Layer 4 of a small transformer language model trained on English Wikipedia (11 layers, counted from 0, width 64).
A neuron's activation on a vector x is GELU(weights . x), where the dot is the dot product.

Input weights of the MLP neurons that the questions are about. A number n stands for (n - 500) times 0.0035.
n0: 311,380,381,414,801,348,863,879,450,716,264,564,561,268,801,543,30,230,384,435,472,684,741,619,537,262,490,302,547,458,190,949,877,736,459,151,672,302,335,687,524,676,244,415,374,569,384,829,244,551,596,484,461,53,680,563,907,671,742,384,322,622,315,501
n9: 607,596,568,422,514,318,590,413,477,491,586,551,503,534,457,397,658,492,327,518,538,524,558,706,531,519,661,461,416,524,395,561,553,552,536,397,384,538,406,547,671,479,557,465,598,832,613,501,561,384,406,616,484,373,542,366,328,239,497,337,586,554,524,448
n10: 606,511,676,649,439,381,553,477,464,416,442,585,374,626,623,421,502,464,500,544,418,280,463,642,363,584,467,529,411,367,395,320,797,528,632,560,857,365,328,329,560,584,608,498,644,612,498,678,429,497,662,363,437,509,526,521,587,490,600,410,446,511,306,476
n14: 397,535,428,419,334,659,663,492,468,460,282,641,629,497,454,584,818,520,450,333,459,409,605,604,246,323,432,507,513,352,446,275,684,630,413,472,426,515,457,595,676,543,367,225,683,408,630,638,641,532,551,250,621,518,429,474,509,432,482,654,660,549,377,673
n15: 666,449,716,648,399,542,712,422,341,437,565,467,461,530,537,500,627,489,511,448,226,465,443,658,501,447,655,691,429,385,475,449,490,402,334,507,402,526,486,553,255,549,509,346,566,595,480,577,549,500,686,630,376,619,538,508,453,644,566,236,265,429,641,635
n18: 367,573,444,520,428,598,508,674,427,371,605,568,473,377,532,340,468,564,595,584,624,588,398,626,315,514,371,562,680,251,484,530,407,604,635,445,565,573,535,542,432,736,470,498,497,412,348,442,306,374,517,601,613,409,197,638,532,478,493,417,574,635,411,514
n25: 383,580,607,641,456,404,607,556,456,619,509,356,469,616,436,416,449,496,537,497,588,537,693,470,514,549,539,416,569,472,460,582,366,592,409,546,596,568,542,490,436,412,341,469,485,565,458,459,494,457,443,442,422,527,591,403,515,430,418,532,388,596,520,584
n31: 534,567,479,422,362,533,455,695,626,486,517,617,373,402,405,471,529,358,550,710,631,433,401,431,318,768,475,420,691,554,608,432,538,553,533,499,481,546,363,272,607,434,361,491,605,533,436,407,469,439,544,528,560,551,472,584,366,355,660,549,548,450,488,634
n32: 470,496,573,501,533,565,424,566,485,577,468,588,597,631,376,597,663,421,705,506,396,409,478,504,395,687,563,472,464,463,455,520,447,612,622,339,420,549,496,533,334,521,516,676,493,674,454,305,701,673,442,366,335,288,539,444,341,420,551,565,398,412,532,617
n35: 426,460,673,504,494,518,637,482,528,473,511,398,529,494,542,387,556,581,520,412,609,422,458,376,543,465,526,579,556,616,600,516,449,492,411,506,453,649,584,583,591,399,698,445,410,684,404,318,505,311,458,602,625,513,555,365,524,295,435,434,484,589,377,466
n39: 400,527,589,649,526,529,344,228,637,522,513,549,411,677,430,360,374,470,390,547,386,424,566,443,539,350,590,521,622,492,427,383,562,442,395,524,528,573,327,448,601,426,559,453,240,552,623,602,631,523,581,501,626,585,596,556,568,443,559,478,678,547,388,360
n54: 440,611,598,295,500,514,515,396,585,445,477,444,594,501,606,450,397,517,558,522,256,294,436,511,482,467,650,366,439,484,702,473,602,628,324,272,651,506,395,445,252,515,731,597,414,631,622,570,662,509,529,424,404,517,640,541,457,514,559,445,610,551,418,570
n61: 573,462,550,598,576,495,386,620,533,624,445,527,418,469,551,432,512,488,557,525,480,386,478,524,435,422,689,367,581,530,532,356,718,393,402,542,283,562,396,486,612,361,589,482,409,622,304,786,479,516,301,404,504,509,538,480,611,585,594,548,445,442,541,452
n64: 697,355,517,76,341,542,319,522,545,438,526,431,509,518,477,573,587,465,411,508,543,621,635,560,720,643,486,547,541,412,364,515,404,415,592,333,514,608,767,446,374,808,653,401,481,499,279,578,649,487,667,288,409,434,527,538,681,368,592,615,442,186,288,499
n66: 657,374,722,446,602,463,521,409,653,395,494,312,395,510,640,392,523,442,577,611,292,622,578,660,430,432,284,531,587,498,572,523,547,553,450,517,664,444,224,462,475,602,576,553,563,526,509,459,443,407,467,453,610,481,554,503,527,413,495,492,392,549,349,336
n71: 519,365,514,503,494,394,321,525,366,654,569,393,553,345,536,641,575,522,486,290,546,473,558,530,654,555,500,483,812,556,624,614,462,466,427,447,570,602,422,375,592,518,384,332,415,500,368,614,398,473,444,446,379,291,600,405,658,684,722,568,329,528,527,523
n75: 571,522,306,486,480,378,534,552,523,590,607,485,362,326,621,315,520,493,468,551,460,521,809,542,532,413,347,386,513,387,652,614,604,523,454,479,406,713,328,310,494,725,457,532,746,369,454,457,379,509,462,583,614,394,512,478,585,511,685,348,746,406,384,453
n81: 538,449,527,483,461,442,564,406,355,675,760,227,642,325,387,234,316,756,446,686,483,724,440,585,545,598,242,685,347,513,615,566,673,572,703,331,669,499,503,732,329,361,473,507,619,270,353,425,536,348,504,422,643,514,565,728,333,526,343,728,563,268,539,339
n83: 354,485,440,372,538,589,431,112,634,425,566,423,290,400,608,502,479,451,391,359,426,529,604,369,752,618,581,736,474,354,665,488,602,409,680,329,483,515,552,367,350,671,654,565,477,580,674,458,358,511,584,558,517,611,484,495,731,574,456,572,450,390,308,407
n85: 538,485,628,449,495,498,385,568,696,512,575,505,680,425,527,549,237,590,628,673,305,271,602,276,800,242,481,545,345,445,290,459,352,343,712,614,454,459,387,593,505,656,527,559,239,527,435,644,596,596,675,467,362,426,684,569,319,468,782,343,435,526,650,495
n99: 567,518,520,507,372,476,538,448,292,518,409,504,477,493,552,498,535,537,236,430,389,614,461,496,460,593,497,547,315,505,430,392,495,509,524,449,557,579,560,488,457,547,596,484,417,599,571,468,464,678,402,585,629,535,560,517,454,409,682,575,524,386,604,470
n100: 525,439,474,409,474,472,484,530,445,726,484,458,461,454,510,427,288,502,498,452,487,626,633,639,586,538,392,390,462,440,472,729,534,721,535,436,765,416,287,651,527,510,433,468,505,518,478,639,370,455,314,524,410,385,601,472,471,408,500,585,456,577,464,673
n103: 500,525,488,570,446,485,524,517,453,567,497,407,515,546,598,579,579,621,446,345,402,507,436,538,490,604,409,551,675,324,471,536,451,442,408,809,529,447,428,606,401,290,498,589,634,539,376,492,367,514,448,403,442,464,663,505,404,451,565,513,587,400,607,449
n108: 422,486,522,645,593,380,588,362,606,537,643,459,396,506,362,527,545,710,606,640,551,560,544,379,381,384,479,597,730,500,541,354,449,210,650,618,581,430,395,550,314,464,346,672,634,468,360,714,389,535,375,547,490,450,542,345,401,419,656,497,569,429,403,430
n112: 434,233,598,592,323,430,355,308,477,701,574,453,747,282,404,580,279,310,540,578,599,567,417,486,482,477,497,529,682,674,581,409,804,437,568,557,476,528,651,360,572,506,618,266,476,481,442,649,493,554,696,356,561,574,342,538,430,438,625,575,405,378,493,484
n113: 453,203,572,318,567,402,490,288,338,468,467,416,686,568,438,686,345,233,688,536,686,397,549,701,383,640,579,470,542,827,673,444,509,441,474,396,479,351,528,492,248,647,604,314,645,514,536,575,389,384,591,546,562,453,380,624,324,619,499,662,666,556,458,510
n114: 420,556,491,399,528,584,567,635,313,345,385,422,539,632,511,402,618,608,457,462,487,607,472,238,346,531,540,685,487,292,468,670,432,676,373,540,618,458,568,544,425,309,507,589,487,587,599,534,429,580,642,540,362,350,470,440,604,490,417,394,521,608,674,689
n122: 818,568,534,140,597,657,641,506,620,373,744,476,249,671,527,469,524,415,467,672,420,649,466,707,554,583,442,638,314,570,393,388,508,590,428,458,626,571,375,368,455,432,618,370,514,473,400,557,521,295,498,185,420,367,600,613,609,499,603,444,480,438,456,479

Each question shows a token from some text and the vector x that enters the MLP there. A number n stands for (n - 500) times 0.0083.

" producer": 514,494,394,533,775,357,452,578,557,610,329,599,437,529,479,417,575,597,360,385,465,395,208,485,603,351,543,350,420,652,518,387,451,553,453,747,470,622,429,383,601,653,511,492,592,446,563,551,678,701,626,564,334,484,415,595,624,300,300,353,480,559,468,679
Which neuron fires most, and how strongly? n14, at about 2.1

"The": 607,542,497,485,772,332,546,714,488,644,411,465,473,408,485,363,541,629,366,369,502,478,72,423,511,441,431,531,310,672,538,444,341,438,546,661,582,612,491,401,422,660,547,512,636,346,533,497,728,600,448,644,442,431,411,500,634,527,328,575,481,478,625,473
Which of these neurons fires most? n81

" So": 649,509,556,380,790,424,501,595,546,660,391,545,476,551,390,311,468,610,394,311,516,530,55,477,513,478,357,430,462,609,551,425,321,582,528,670,662,551,369,453,478,638,554,468,651,335,518,527,676,564,428,647,426,441,463,482,602,417,337,568,494,547,541,611
Which two neurons fire most, strongest first? n100, n122

" of": 770,539,487,530,738,383,452,690,520,624,387,442,405,499,455,294,481,577,425,397,589,394,113,510,511,432,494,425,436,657,581,420,423,471,602,588,599,631,505,354,438,762,494,383,632,397,556,510,550,545,399,631,413,520,360,555,630,396,287,498,432,565,600,643
Which of these neurons fires most? n18

"–": 597,482,500,511,760,308,335,511,579,642,407,483,435,556,452,387,468,487,352,356,638,420,136,421,538,431,553,389,474,600,584,427,377,478,473,724,637,631,619,337,489,742,551,302,628,430,468,542,718,571,514,512,338,548,355,527,628,512,400,493,500,536,559,653
Which of these neurons fires most? n112

" Ship": 547,536,533,548,678,388,521,568,540,650,445,451,538,508,469,417,496,476,450,400,524,539,158,544,550,337,566,384,516,727,566,495,340,578,442,741,632,644,392,404,524,597,351,532,549,422,544,460,735,609,520,532,311,472,399,539,659,272,200,387,432,644,430,660
Which neuron fires most, and how strongly? n25, at about 3.3

" |": 599,556,518,584,769,439,592,588,602,591,489,568,437,463,347,356,538,558,356,261,479,446,180,479,558,437,504,447,499,657,540,361,351,507,447,753,593,749,388,267,477,605,538,377,585,414,587,586,692,608,485,557,319,430,409,535,653,504,357,427,399,562,518,571
Which neuron fires most, and how strongly? n15, at about 2.7

"ed": 582,560,447,533,851,405,469,588,626,536,471,503,363,464,461,282,399,555,377,359,466,509,105,456,518,373,545,509,519,631,592,441,373,502,482,695,497,628,474,388,554,579,554,558,568,389,599,616,600,670,571,590,394,426,343,626,604,448,229,416,555,593,410,588
Which two neurons fire most, strongest first? n39, n114

"u": 490,535,483,485,773,420,592,571,607,546,386,573,430,524,419,326,493,546,443,382,468,467,87,451,531,510,441,370,532,670,589,454,393,535,514,860,617,631,467,378,522,582,479,461,694,346,445,573,617,657,495,631,432,458,426,512,592,314,297,376,489,555,532,551
Which neuron fires most, and how strongly? n31, at about 2

" Water": 630,633,551,497,756,361,535,620,546,679,486,475,494,492,440,436,452,630,380,325,521,457,47,475,508,411,528,426,462,619,559,490,418,567,525,766,546,538,477,408,507,588,420,526,679,362,439,458,786,620,423,573,343,464,417,474,545,355,309,493,444,538,566,542
Which neuron fires most, and how strongly? n103, at about 1.2

" Producer": 541,547,452,475,776,404,471,553,557,625,341,620,541,584,490,405,506,649,321,397,435,390,175,546,505,315,503,369,455,650,509,416,450,586,444,770,459,591,478,331,555,576,466,507,611,430,525,507,744,664,591,605,375,432,366,590,596,324,290,464,481,525,490,674
Which of these neurons fires most? n14

" Mon": 640,561,475,506,722,384,612,649,588,623,368,534,443,504,306,430,528,499,446,388,500,483,153,413,511,397,389,420,539,658,514,461,351,556,507,842,572,570,396,333,572,623,522,545,631,442,461,460,806,628,531,565,462,383,412,492,527,389,233,464,515,526,492,593
Which two neurons fire most, strongest first? n31, n32

"ocation": 602,601,476,472,710,336,404,605,536,670,421,562,419,547,453,247,495,642,365,364,529,413,110,464,479,481,482,399,360,707,596,464,457,514,523,596,544,590,506,380,474,716,556,563,648,399,547,623,610,578,473,682,458,502,362,492,629,368,269,391,420,519,533,692
The three highest activations, in order: n10, n9, n114

"0": 604,574,450,267,837,405,372,529,590,550,420,592,409,463,487,343,409,528,387,312,637,477,149,441,560,561,627,362,464,560,578,415,375,493,612,749,503,577,506,376,451,644,543,498,617,363,512,559,660,577,515,552,337,510,290,571,611,533,344,500,562,585,476,591
Which neuron fires most, and how strongly? n64, at about 1.6

"onia": 544,623,373,491,805,329,580,517,582,661,420,543,433,536,437,343,429,588,470,396,541,476,119,515,513,478,525,385,548,648,569,379,387,547,494,835,551,668,459,349,503,572,422,499,609,386,498,605,660,690,543,561,409,468,381,488,507,353,301,366,505,557,488,551
Which of these neurons fires most? n108

"l": 521,625,524,438,685,419,509,617,585,582,431,569,434,458,412,371,463,620,357,295,514,461,100,506,527,448,493,418,524,636,550,427,326,520,542,881,627,547,397,424,456,616,565,530,672,335,457,461,573,699,499,626,437,457,401,438,580,379,280,503,492,575,605,604
Which neuron fires most, and how strongly? n103, at about 2.5

" Hol": 519,526,512,492,719,359,596,684,622,681,397,491,501,522,376,401,544,527,448,389,512,409,191,439,558,476,474,437,602,624,578,368,350,551,467,842,623,592,433,374,540,611,501,523,622,363,519,463,752,608,419,584,340,476,376,406,532,337,229,549,427,582,452,614
The three highest activations, in order: n25, n35, n31

" =\n\n": 506,455,543,581,797,397,497,700,542,598,411,503,470,441,569,490,543,622,302,370,479,443,159,496,498,428,648,465,406,544,601,412,367,450,421,657,601,753,478,195,485,667,439,411,621,378,525,562,675,559,479,604,403,430,362,400,690,491,419,476,469,490,666,513
Which of these neurons fires most? n71

" ": 715,467,476,454,798,362,407,527,597,591,467,591,487,526,447,418,404,496,379,317,526,481,151,415,502,441,488,380,477,605,611,428,439,464,516,768,558,716,517,307,530,540,544,451,596,342,571,544,670,634,544,583,409,431,316,584,594,512,246,532,406,528,508,655
Which two neurons fire most, strongest first? n112, n61

" Madison": 499,547,526,494,727,286,612,647,533,717,404,474,395,558,482,367,512,640,468,254,536,416,183,471,579,475,485,456,447,587,572,478,281,554,451,785,578,594,448,378,508,656,510,415,681,369,470,500,730,666,378,573,366,451,508,478,623,378,307,514,443,485,550,565
Which of these neurons fires most? n25

"on": 521,554,464,473,725,373,553,618,525,625,421,570,413,463,484,304,489,551,402,351,538,481,73,466,540,433,464,449,482,668,571,487,388,526,488,773,620,652,454,432,439,706,486,502,631,296,450,544,644,685,471,656,396,507,360,510,594,367,307,391,506,524,582,617
Which of these neurons fires most? n18

" by": 739,577,413,541,836,384,460,609,616,511,372,429,482,529,441,365,435,530,379,424,472,454,196,513,528,333,553,430,570,619,556,370,422,556,493,643,547,637,539,311,496,643,521,398,516,423,662,579,620,584,585,645,386,504,376,634,583,504,175,407,424,577,378,575
Which of these neurons fires most? n39

" the": 668,532,500,477,848,355,577,756,605,597,365,572,446,380,544,360,439,586,433,388,523,457,136,452,483,390,461,457,410,647,533,452,415,416,523,613,630,603,427,331,473,647,509,448,638,382,523,562,713,589,496,637,458,372,367,516,657,515,295,460,398,511,535,549
Which of these neurons fires most? n0